Layer 3 of a small transformer language model trained on English Wikipedia (16 layers, counted from 0, width 96). Numbers have three digits each and are written without spaces.
A neuron adds its activation times its output weights to the MLP's output. To switch it off is to set its activation to zero at one token and run the rest of the model.
A neuron's activation on a vector x is GELU(weights . x), where the dot is the dot product.

Input weights of the MLP neurons that the questions are about. A number n stands for (n - 500) times 0.00073.
n1: 677378453393525296446640595533504587418543140720650277339370713680475492677491589404213612373319423817467561480724414500488573569391641487440664420584310484463438520545630256340703509462460389585442483415504336890656561669483519724361205310661562496381641496408307610449639460521425578228
n10: 656650913454589535496290434746323386243604547819464633461587701199504548674514603475439505569449603455509623607630314342465568415522574841322264375650342579543684346711533545526478642606305613457345350285703211354527710546518636586504365334265408413353229520437545459429513425417308356199
n26: 389024639659596522225346661439463427236777620738546274234092673585183533483287565521556650246684588767742372555353494310266241652539266557756676847686537712572276463807732187549706740354570694402602685631330369511320535768426373268359402451644628500329356546403702516283675334215405217950
n67: 361358598300332450379883515485606260410319471458454475386625559677424545317789549692340441653204417790057536475542453577465433763701904510276723699399372452658360386627571234367590746968514465359661345495382443510469458844444395744657310417634565439455201486351370415785363361495405769456
n115: 632349575590417500254474444618562419184141642424593431415697541379539466470533450545457514477404660670504187756523447721432385425612645561513731504426064598521397333408597592475547608552488343596555482640399722210259567531500656883487663513470312532521398532273536386325396685603628308757
n126: 655330404572573645572712466400281788372500727606775624538412636513324529689357442618411423460607625457709399753549517526610469409355344470738418565419391347462462580654140611733584260398598424336473399816546492551866765271397515548483456401332213504483635437565535456420504496475382369218
n166: 525643363610618681371574577424553367362805604607553318598473706500383496449280471484431546613729450718448326529441438399756549178388470487678574657617581370436809532580536352441270644513541190354514558518551343249634679393457621451409822583640713472199363587508166196646461422496491534435
n167: 763349496765452405383469423314722346488460504420244478555518610591539317470425345376796403369521357618461066479618553487376646525638363412545648491526818533551448476395593656639380698673421598496546540816774621556598590335404594656143332446483457601390336552409265601162431562642414466622
n185: 454484583636397546542500580429682601631452455640686398437777415462692400392252245460626464860422566397339430595509343235345470557691382254465436187351572580317508340240365272492391606496480533467310618380541298627631425785517485356914257537529659528313487395698441556420606512500437693583
n299: 573380504430488566615421431488288537616157748640466554423692614417255419378406092677414315768774428542500402388249339618328631648648635596462379429508749364318586714540508347516663719632433618675412576483673419401560632718479619364438614528630471612423530557256454589492463406623516488598
n316: 519302549688371538472298796384577443451724353593219319603475354510533505458464353373708388246573421534652244759450617636359447160453472476574385890395675747645476393685215491672448688230318566546520242587560655548407643328629259431409466394280594575934349800577500629464452676585688355572
n318: 242682529527755505575348551606455695535639545456596321509743321552443472726591427125458500490753555353627408386431312553625534382430398614602405704251584836403547597655799548349092534514594565206225668495683456810611621612382335234590768527615644579394361526504504522394434473719644495064
n320: 512547426432727356280626349630531611406447283405508306508479772713314540772344539462675646639531582439488458527605525303516656496584623414508294614400538500291440470332319351688591433452423595365628607557684376500666342716258587351488328492543345616260771209420615549602649443572440516726
n323: 356660733538662567616337425749521809492633595302514688518269434344585522544375418623411452341633674397469638366252395500293573422340544523440527613638593462474544299335621562740509444513368583483742628889470425263574362025509468413379632750298606550684646704738635500672500475589178584322
n357: 431646944558438556533300300289625575429351536495428731246510490406543245422739687428150590736577628694570631537480510428663433527373574428519462429627389509721528465477764496422574505388702440342094572671326447364325500753656598176236351482251579373707644332594465513602948540299681440378
n365: 057591445626878478487572332845483425450642483624596558614292798513518654610519556564447409159431487532330597622505509509862555664656456464113338265571593508544269487300349372705526412353402513474847569550496621455620662403302552679617372362513403808574386578679484534374522572509421421592

Output weights of the MLP neurons that the questions are about. A number n stands for (n - 500) times 0.0014.
n1: 367378639524422549463507520551490507504490560247500659622614430552504576344384504497427611453432356602605614520527537621378390683483636585640528564480568399394735345633747357315310525546122631393467475462496476443515432445427543431355564478439637590489548607453479467725320622962420440454
n10: 443530485480520664471559559467662620386506356557625287609587475611699735406511582346622636716601647507526544316388368600402465431534480245484305364523591421328395596361452476477417428470372309601529609620485700382543180507454435390441497656670538521607601685680434331409473447569436477541
n26: 660432705512552385246488359668574586438437517750583500496514699253622399633386140388713358466677743343380492453477360295443425281500544517579574699484408512355793570372516385484672715107500376374487550412526422605504554717466516448550448478597534618123614355585546488427635800487483528786
n67: 647757420633433575423519503459348556596615592435576588767419366452450639528224650479507559432607577365690477398417550473556500408334370596619425373519734528375484540532458657391354286304525500513370444596539536620432447385507544226450639668460393530500681441490663403464523592542551377520
n115: 289528547603798649431565457459352432804592490554453442596511497551355555472476406400471600453758400260462538347489637477593490572310513392635438688519579500422455520387577477563475506496725762450524555412521436520594596481382469291294591410457359537545363466380444475490619469421624553294
n126: 419458750615420354380614506490500523478579594528516503496386325484646647626397282606414674465476394453355658315416625817504446463427632339316510625646537510788530537545497646441374517550418534567531593416493517274338483422324629455537564457693488435464464620462564345546365410355579653450
n166: 389627543487522591587503282380516474599438405493500749510606507526540444491486517442613509412243359585509558626658527636576410769500563520536425349440467418372510592513503679468532323748381530469428503392500451732456517500449271657744339329287363537511494453510776481413539341472541459447
n167: 326548259284554407514509462346553619479582487562608507455575330487517484704489727525333620507665509384506690347464632346560409463418503340530536543381348443600454477635382484471234374453542545468348586445468546550655567697452318417597624567604592483642705566463497365722526596356675490387
n185: 396484632308531565356620546513672552671552383537600292466438497649507564626517423449558442460546412536462730677571424556455470451487334549662532587563441459617449533594484448535556477574382399284598717418566625129507368374547353443474419397520560573702513512383477316420529290448711472546
n299: 315445289450565590638529615532598433551757480423584361436371275661422544500496698453596458344357378453413553648657386571461395497457377470622423633555313590574556406471304686520549366547403386542531513500318404659750408317677601549564442575520339383518586560672493554632612588429323606443
n316: 390428474450481488695437463398678566513582531549462515364541681577568275593546419599395472585237496531470678448723550650529421610364447654528340349451297489579508740663694702450363465903345411313529469416278426480358385382431719529488779367802391328479315675504663611651276462500290429516
n318: 559394500650482443428486475445482372308543645745540590656599758656546689306283496542579661626639450481646530564591478378632508500301383657455746667452465311264481542309391346448423549459581355590563228629504598270488546478371554398542460633642423384313690471504619493362466482311242399831
n320: 410453530408413524588523579487373445552376268709311851678446612372356643523526575371452425543384622476480435737485605490526535624831604476594614404550241374386452483563466524439547562489430550457410269299570432367589503510664454568379470614588474567570551490443759448565626420507603378299
n323: 478414351660280516455588440455534424593481371528513441392610535636517341450409531383477569558423451573452451516605488380709457543536564523572381507429628573483568689567474467397660417454641613500424421172391520517332704703415556617580519556822466290486464390371400603409640455293804459517
n357: 607482569540535375519577510500483595488270655285553446411465508493283714521223481764580394378698421328574330552420457552523414316605575430417372662318563454541609397717427599425617390583343667549607617468763416805805411318477545588596451320388405508575648514538437584518536511352523265504
n365: 521552416434369503533464557411440478565362500421436522530652192463577601473392769335403620379555465421460537441369470558587622452594607388446500629439555482446519516653469566441313709456308657376487509549645528497585474469673772451452594611503447626822401563428660416388416390403487394475

Each question names a token from some text and the token that comes next. It shows the vector x that enters the MLP there. A number n stands for (n - 500) times 0.0084.

Then comes g, the gradient of the next token's log-probability with respect to the MLP's output, scaled to length 1. A neuron's effect is roughly proportional to its activation times (output weights . g). A number n stands for (n - 500) times 0.00082.

" Inc", then "lu"
x: 516452361512591509490422706602349491705486344267403386301549715591594583378683850530733519614659599394554609420720548551375450724403555495691365507685312422534650496482240441553446434675576375566373355121374454461444084368532608460217600589551375650534449409489571676434567605265669522460
g: 429572512583541420552380444595377511624390470603277476506456591423384940461464427549616578540297403182643473532425426596373609405646672263504473566649422606287516366334302702507541646575745572291590427492412384407404691779632436263616383425480672499629611468604543564480439579451460392542
Which two neurons, each switched off alone, lower its probability most, in order? n320, n316

" become", then " the"
x: 371540306463509401669677504435504701963497458344565366286575279701644609464477805590586508535744619431491502413620428719273424420531451525514578301573398530658491555443246624615371409721494463519597504207464455438408295354442607562424284652646451520189325491520585503261672408823459401518
g: 640335628570359344704565396631387343460552733427307279592523500358520481413532415709616533561298513625598365501752489497541544313565616593429492585464402573480530652473200379596583411427466557464440723592742328333441334457539623637660362569511610375367261509684533700416219608417442565617
Which neuron, switched off, raises the next token's probability most? n185

"bra", then ":"
x: 592584292341570696642640649583527506570745405276527460232521515628661657219710632597535544582368357385577551579563579554278505637468392484653167555471496373311558608558276502700299360742252342314277542387494541360476376459591605490329385733393563483536420608474800598494453614385560394697
g: 521271469344636909442408475531532407688450748124372534441623424465403511698547748589683599461636572542419496560386346566551474390597460484446609395488501573489544632563378564677370408560526676574428520553416335444251452233421580565628570468492465489655367643381479703523569262387500463253
Which neuron, switched off, lowers the next token's probability most? n26

".", then "2023"
x: 402691286343691649665665573608403615671564392288451419184411313447581694335713690644378593418554565346593546579533462722383470641433496482679478500572698327585701513789487493571471179689515449568388366092352581372394202454509727537499437704543434346481340432465672723470266356477512465528
g: 573558488347485571615297506437567379289364505709594565414447653709269463493588466733363583545379355344429534585421477524639578318446321467573398605345648573548650469376585643464847535379665549649548178579630667401494567395326543646486773334576404321444696384315420534498476331528507566539
Which neuron, switched off, raises the next token's probability most? n318

"|", then " I"
x: 390599276268525724883442702476545526791389356400496426314405399690556578550525710594523303359621427523438401538666227748261617587468544632546584370535632309534703549708355484614446201609608422485480379204435503304497280553377641555367581666533449526381415435586650635247529467605545559633
g: 640850305471490401340666525273496378519490522439273444623303545647598452339362453534326732314436641582398378496503447818351822572452823508475341486529529423453416399577633427431587622382673330462531459639442446583415531635271546619732552499453440460460503432524691474571573553576421424393
Which neuron, switched off, raises the next token's probability most? n299

" sp", then "ars"
x: 536514377418404248589386683530556457635553336458543414094518568551547457272701636626525439441571577473508666497778600623267550544493454565669271275535315370533757504691264647581478459675726451324419295290395679470537199368820501511397644667612343518374404501569639747501418611352579465540
g: 753401318558575504496384599490672468655296472452561672493509509294609527658453444617348238552597381321401499582417511435615568448722260684389507382544685561552285591432534538728633483498626457546317399435452780350320339507765425539703579468272319641375680626526341525568453484531481395415
Which neuron, switched off, lowers the next token's probability most? n1

"se", then ","
x: 433452149257495609496635681528510305658486500455569312367505403497694671301724525544416546335652498403662712333390389660195490454482467487480490473676620326572720779636456572543295546760486519516455637124507565435211399466460619554593411524461691525332474450476584618405246604542809376541
g: 567709474553471553597482493540604624471489495367424352582672376399452581561428680500560769479570393423426846662358680591512579344420227425708447375447465320730399686537647446622576296541502595511399262574317337474276411310581488526661361652505572698358555379504381279644498544540431322555
Which neuron, switched off, lowers the next token's probability most? n299

"ed", then "ed"
x: 570615456321636350608421348705392396597506551477444441142659172348547763521495571646599403509514465274698600290526647568403524588650565677535640519498647355360645315641511502708581483535359412481579508239443466421422343468385721580348319668843431634257354418458606559263466674622560283542
g: 436425352573506718502480631237628529417559337582383664363646567542630491495376785483509705606638629599503371519522583305455453438461482267489495232320564396337821540669287637701374423448462415450578496521668433474429439439543545610377313679455396484267569618361546571367682693584331449643
Which two neurons, each switched off alone, lower its probability most, in order? n10, n299

"S", then "D"
x: 458476383561586613733453538382453404821528464133393442205500566468637509352761688574349537426587437402423509480781599618344785545326429406641488556585347606577651481694420551662572318766413450393426435265530654242292223337573577620469676775500479522247461492581714686571588414276415339624
g: 595583809603384349438516483589427506458365356432638487457321675589545473389573418528574371482421602437434486521602667631478686364437531672406525519432532542420723357403542332256768404404694621643367192502262590614588477369386708587393619366396509495233621297617467619401568388601492733634
Which two neurons, each switched off alone, lower its probability most, in order? n167, n323

" Math", then "."
x: 489511234561498603677550740498300429514412280339449392116304597556879528382708562574600552458550492494529713506711598397340522538340539520568528276553509512641899399672400429655389390710484472549432467230496748319387319242684526588569494676518355460397460524605524617220516670432356489453
g: 567562533491533402307636561506533563517630473464337312403478347564549593443458629638482661686677456351302597400323576635554576486288479398538415478606619518518367550431571625544685270579481381737491431493368452573634351234464932555444526486212495742449604529473607547659225285357510594409
Which neuron, switched off, raises the next token's probability most? n126

" dec", then "omp"
x: 583540261678594362613500662543451510536498241293449572109453535638625529497579585685536536470589370523550759419728509669216424521502586399658468669631376326692644695622412534518387427694650327439334349180398532464521341295639597314249656616712342457367535327488544638435526692422527522432
g: 396358860625495418278534570530581442643238554493460493522364581656375519624442578349478664487578708490591578639376699723581445397504675252780259426632483401412407365374595340484532402359568550423473518502339381495621525581477718471442691540389369601271679443664405556407389623486590371344
Which neuron, switched off, lowers the next token's probability most? n1

" served", then " as"
x: 587492402412416491763553453659418471764518504297583379156682299614630650370535719642730520510547646532498585503474575644348457447520452477558476334531567518582673449520321568682263464850357467640516500126280344367358359529360437485474376658745550572280356479483601551070476427661690418475
g: 329690667302310564443589639350575337607650402502489607558602377404463404390262638584711643463389621539381533653657291535678650359541316409455418340463500523515521630509209480290652433409437626535498641506546541528440365380461324653422621610636438757472540342642610684390517435722396261575
Which neuron, switched off, lowers the next token's probability most? n185

",", then " 2"
x: 500597280452551565843627532471389470788478444312585238296517485613585638294490686671481567440531463415550304585688492755393477607466428425624318348500665292664783566636476622515314305732503303453432430229418772373382352442538681626460481718640481477283391506418592534434627255601525357536
g: 486462620669340532568456445179555381415460654310583375356657163591485615596490567383519526454486341607659432416513437436403509641540572347417762304696353525520585344345602800587644494601640424347423508513640329425595420707717423360522241368598521742564450582659504465563360609473474485535
Which neuron, switched off, lowers the next token's probability most? n166

" I", then "MS"
x: 597404231444570737558600657440405520686371371257483369261494463509563557494703871523390584398533541267397615392612468598468798758458527527625697429470477197731450668673274603660571416697533454616299371338399717362443230216658574489531515566434524485202470386684600605334513443519447457605
g: 497366615399472543584443639268566522510344506519500387545525475457594342420390590645443350543436536489463579453539795625443406410511658447406490575581690838646479347420589283432341505531482374602397590530423633482480660388448559860532505507394488531172554409602672409635254296300395812680
Which neuron, switched off, lowers the next token's probability most? n126

"la", then "ted"
x: 351445289285565604572629608503484459670654441354580318132624539750652660418671556374509395457449431426535475417824492592153476537538419509722394525529596231432619530658497508552531436687278488405548518201511583209382373429670665555528327856522426556434470467498845585425601531553428264680
g: 368339500656561420637640756634419527531447404566644686434427493491477703589372321416417600642605458447599477397248472425492428478587543689422466573709448474240082449198629744481538719603519354469718338439428356373378647423406442417469452567595555674465609494391510601537524668388473662423
Which neuron, switched off, lowers the next token's probability most? n320

"1", then " /"
x: 369563367230694663782544657559335526689615512285390394323607346484455616331693713720366384409582399384480619470687517714405424582410431387588440525484497392511534292703607566555538207967404396527484564225468594269429233418412663568426531682497547568300355481364654643391780497524604382756
g: 528483327369531530413681658364525561530607493160389424604498434531475423558551449470580340375508367606519298470333504528519317495940587618358552621466531521776496764424726418246632731653515411386329533277520524438464518749422315458710630618470554463411368544546411499431587384488494597549
Which neuron, switched off, raises the next token's probability most? n67

" and", then " ranking"
x: 550465322575582626842664424501411492572484486277611414348607283598613719195566636519554346377596604337680335359710433699288454569470428475590465372622606260747717500514495625522422239612449378495367417359437684299395153530718695589487478654674512625541439374425573568478587347637450318544
g: 408629552165700534464566723444625300606454579421364601197424480452483510488618280498371537561342483493458458497580580586547621362550461418671789525537386468639612568530648374205161626581479494555689368693579568204429570434558442317469455545466353573542348645660482650408556410518541677528
Which neuron, switched off, lowers the next token's probability most? n357

" made", then " to"
x: 511483205454550281699491555686481622868374298102607415338700383630489642451670673592567575558676407414592487360544494584258422420475603566515581392582506446527446413541354643647422358726422404611617435342302409412390451467560636415435419742668435741243380314543581463345581419779723468477
g: 446429527451416247510268422492513503481327371458702411457570521422699479508349545721771477542702443646546566513517510623478520642200427449296558645742631736441486494659364493242284454355561407371333334566706530566687474623623595685392448541459563373504587510464428399707362599283429647549
Which neuron, switched off, raises the next token's probability most? n320

" Group", then " on"
x: 560458278614501585805622561434481381717547343312336279394510567564698572429646598567566535368794606444551551473630481611364533553431356461492630296550451455738683483689282680727350403864442330346442448250476569218424387338381486585405480836438458566324278598513607592559471444316603501483
g: 700425455412449618761335222482661354412493683489415377516450207675412520629415564669516686388578499424230605701665521274416305590471668525453414457567405505610469572592302537510624361623347630470579423494510596446502379646268519409661550527769494417553450579294448399423501589695693330549
Which neuron, switched off, lowers the next token's probability most? n167

" Union", then " of"
x: 557460291622642719715540542472495439776489369369429376441529466620712579223495716399462488269700440431605479332655394561337689635423471566531602529521400369683598524766280660621281413746417336537538381183430670268415243263503477639565507746582428700504361595473501715464528485252524527384
g: 534315348498595677234556536432695304515547390473525347440588612471643573608592256569716674289713523285679464539555398568254705387277792631483508677440308392441522341420407521367603663446501468516631365544511164609457631590512617550424504450490514397447643423464457638647363520530564586414
Which neuron, switched off, raises the next token's probability most? n316

" history", then " |"
x: 506266427432581544671503576543532456662402493196486304286710533627658628419595738468353520356709509481730504556542451682352530506501465590604345370563493331600648660739285696605381263746223393541639380099482575525437246310507475656376349769744613514626265492402539577335442573465545505365
g: 313615407434475443468598582477520633248324360391345597545611314355269623596105468556495617402595655489545609709560409436310796417407450535624595595651534618406458514571678385494362410444618559645453408519659549576563482360549387588435610413632369464869450471717579428275551620435361528431
Which neuron, switched off, raises the next token's probability most? n316

" University", then " Mission"
x: 518304289564603862674642631505609445809510407242428233272428585669682634394641697568560515344756487447716589578539456497508594600492445548526579454465401337630634531614383566717251493795334359552386341158294550359384254328545494624358460741553419580507395538489578553317531483364428396498
g: 446549611558643584489461433386570499406502545418870571444471352597386402625645327393541419723487678620559613347582445343407416438602210274461634332441800421664500531589366548488399392465511604759457817642449467374314612509323396528503429476579671633516313497469248404555350634464455466657
Which neuron, switched off, lowers the next token's probability most? n320

"\n", then "="
x: 344593217368605556789595703566484658843378373412528413350531353670517572323535667653627547351527562334477608572675569641347588595355385549532464248649531371680786492742457498698191319616492280544338528307431656383415268502546687464281355601644548489455483318497621406394318388477557561591
g: 507423413340465727438598495572582524392548619376379391185794386480326583547541412652405584389453472513488529520659366504471511510460486531635663603443671722529671467532553599412294426366351578460620393371428252531141489518491658543317634284493460606508455479681555902509521650645350596399
Which neuron, switched off, lowers the next token's probability most? n320

" 200", then " un"
x: 437500199283621748792508605578425424689463453456499261353572591441601497312570752609533473339570394475624612382634500748400382575604340367585559253615582247694516587610441567604199401968404367593445466349470599348398253437453564620391507674519508554349334524411532606299731640444473528699
g: 648391420857611569611491506474323595608471459343615396430424455461518476480604526367408644312612569520507736379331435487293574473341652604468575396528455367663329322307516158642421458385644513519511620583512440642664559497751474529670779630534622578327508436289267426508585430582652347378
Which neuron, switched off, lowers the next token's probability most? n167

" C", then "+"
x: 704282306488487686621408706470390366638420373514434361221506426408637559376863668422447454402509497374379650375808615516386613690401426326612636547505490374656736295653336537790416316724438414591468434390454808365519113448583732666358690710505388541396564494514565599402573446353469478550
g: 524497540379436754636383475637333290476277650388436411616747569338457514501414618482406549391524424479488368315361430641462565300437582500660206523570615462406250521674627627871473412506565436592658495584266512420499476616420573388647517410554577586535280463442384519515630664362818528669
Which neuron, switched off, lowers the next token's probability most? n115

" Australian", then " contin"
x: 475416333531621600768632589540292570869358470500502510361422368643830526437516781386418379297628495325626473464628452485361413492465358502470622338622546356760516440773257601705255486684437380603564543265389701277511334478439495684567518808537534579364311605495505594361440559273367420501
g: 429487480395382506568483437322370629780448509562531320447574487440470492632626272454235456426355459557424634279437751616696603386690488312395338387526445446241462381324452648526291534439663400586566655544673478573626778472573637677467514819470661377597528366544434534622576410623443328611
Which neuron, switched off, lowers the next token's probability most? n365

" development", then " and"
x: 496271237449490536789537674439501382830450473339425466348543574608647679458651674497454587497825499357695496511634450628256574498518342619528306406452415395696545431664266678547348560795287411444598463190501469409320387318567550675320351729820446597480341449477492656461527457514543454408
g: 553644613417452317624454679616449586429268489670631508485560646348502480424591683402519383623410430536472347640464388231637309618667356381336542327415589675731732603599553556550352477481435434447419781530614770381473386433366279639493208674585504708463360618545518418482503379409404504392
Which neuron, switched off, lowers the next token's probability most? n115

" |", then " Bl"
x: 377665309345577642826431608458388521745409538334467463223496334645515764323542672592513371397610435346542479598611385595369512689451416482594484423621572457736646516748527537585463340677374300461401287183430555278561232479528808623263594643655465441277438504581592655368559385420723502624
g: 277364360612604399405598722715516555597515547369240522568409325348455649602407500270682547411479620500605435454528509604472360528476431313529409537396444578476357634550499558473544591414660291500610431704542484415757224524260445522770445521594727666678338531459216578583330684503438544629
Which neuron, switched off, lowers the next token's probability most? n299

" although", then " that"
x: 467644252625685560737558484593389683767563344277505440199600369506408521386524670668441535423753495362386377300749462691440268538485495631547491261701647356536536671585333640560256338486513480494460453264325470459351214380627755550496451744724528697370389458524533523375635451753388409406
g: 646342582581257463592513475521491501631591368474861272345437395580676717457353342626455718680540347488319431519467684572342369597531415440302545543622575441556620489385413650650383521505313692646471503502489584497577241526634465328602525538554581563493296751494463389553276625356619329322
Which neuron, switched off, raises the next token's probability most? n126

" of", then " Shar"
x: 567401238546659604764638509441318264840488484432438291375557334666551581516543735568522327475617527430650769441807518658307359546423415522495474496501730353561507642645195586770491349508566394569466588199458610434359504459689693764569329646625538233367406412418352443291531413446527361496
g: 525590398566202658563403373664700435643410530421651490485656442587390492517613628534598545597655566802456522561615259358367409267576753493688495473516457369561531340661597422612629554542421638304427392415329337556388395546709281504405644566373531506320541730483591436519427330592262343347
Which neuron, switched off, raises the next token's probability most? n126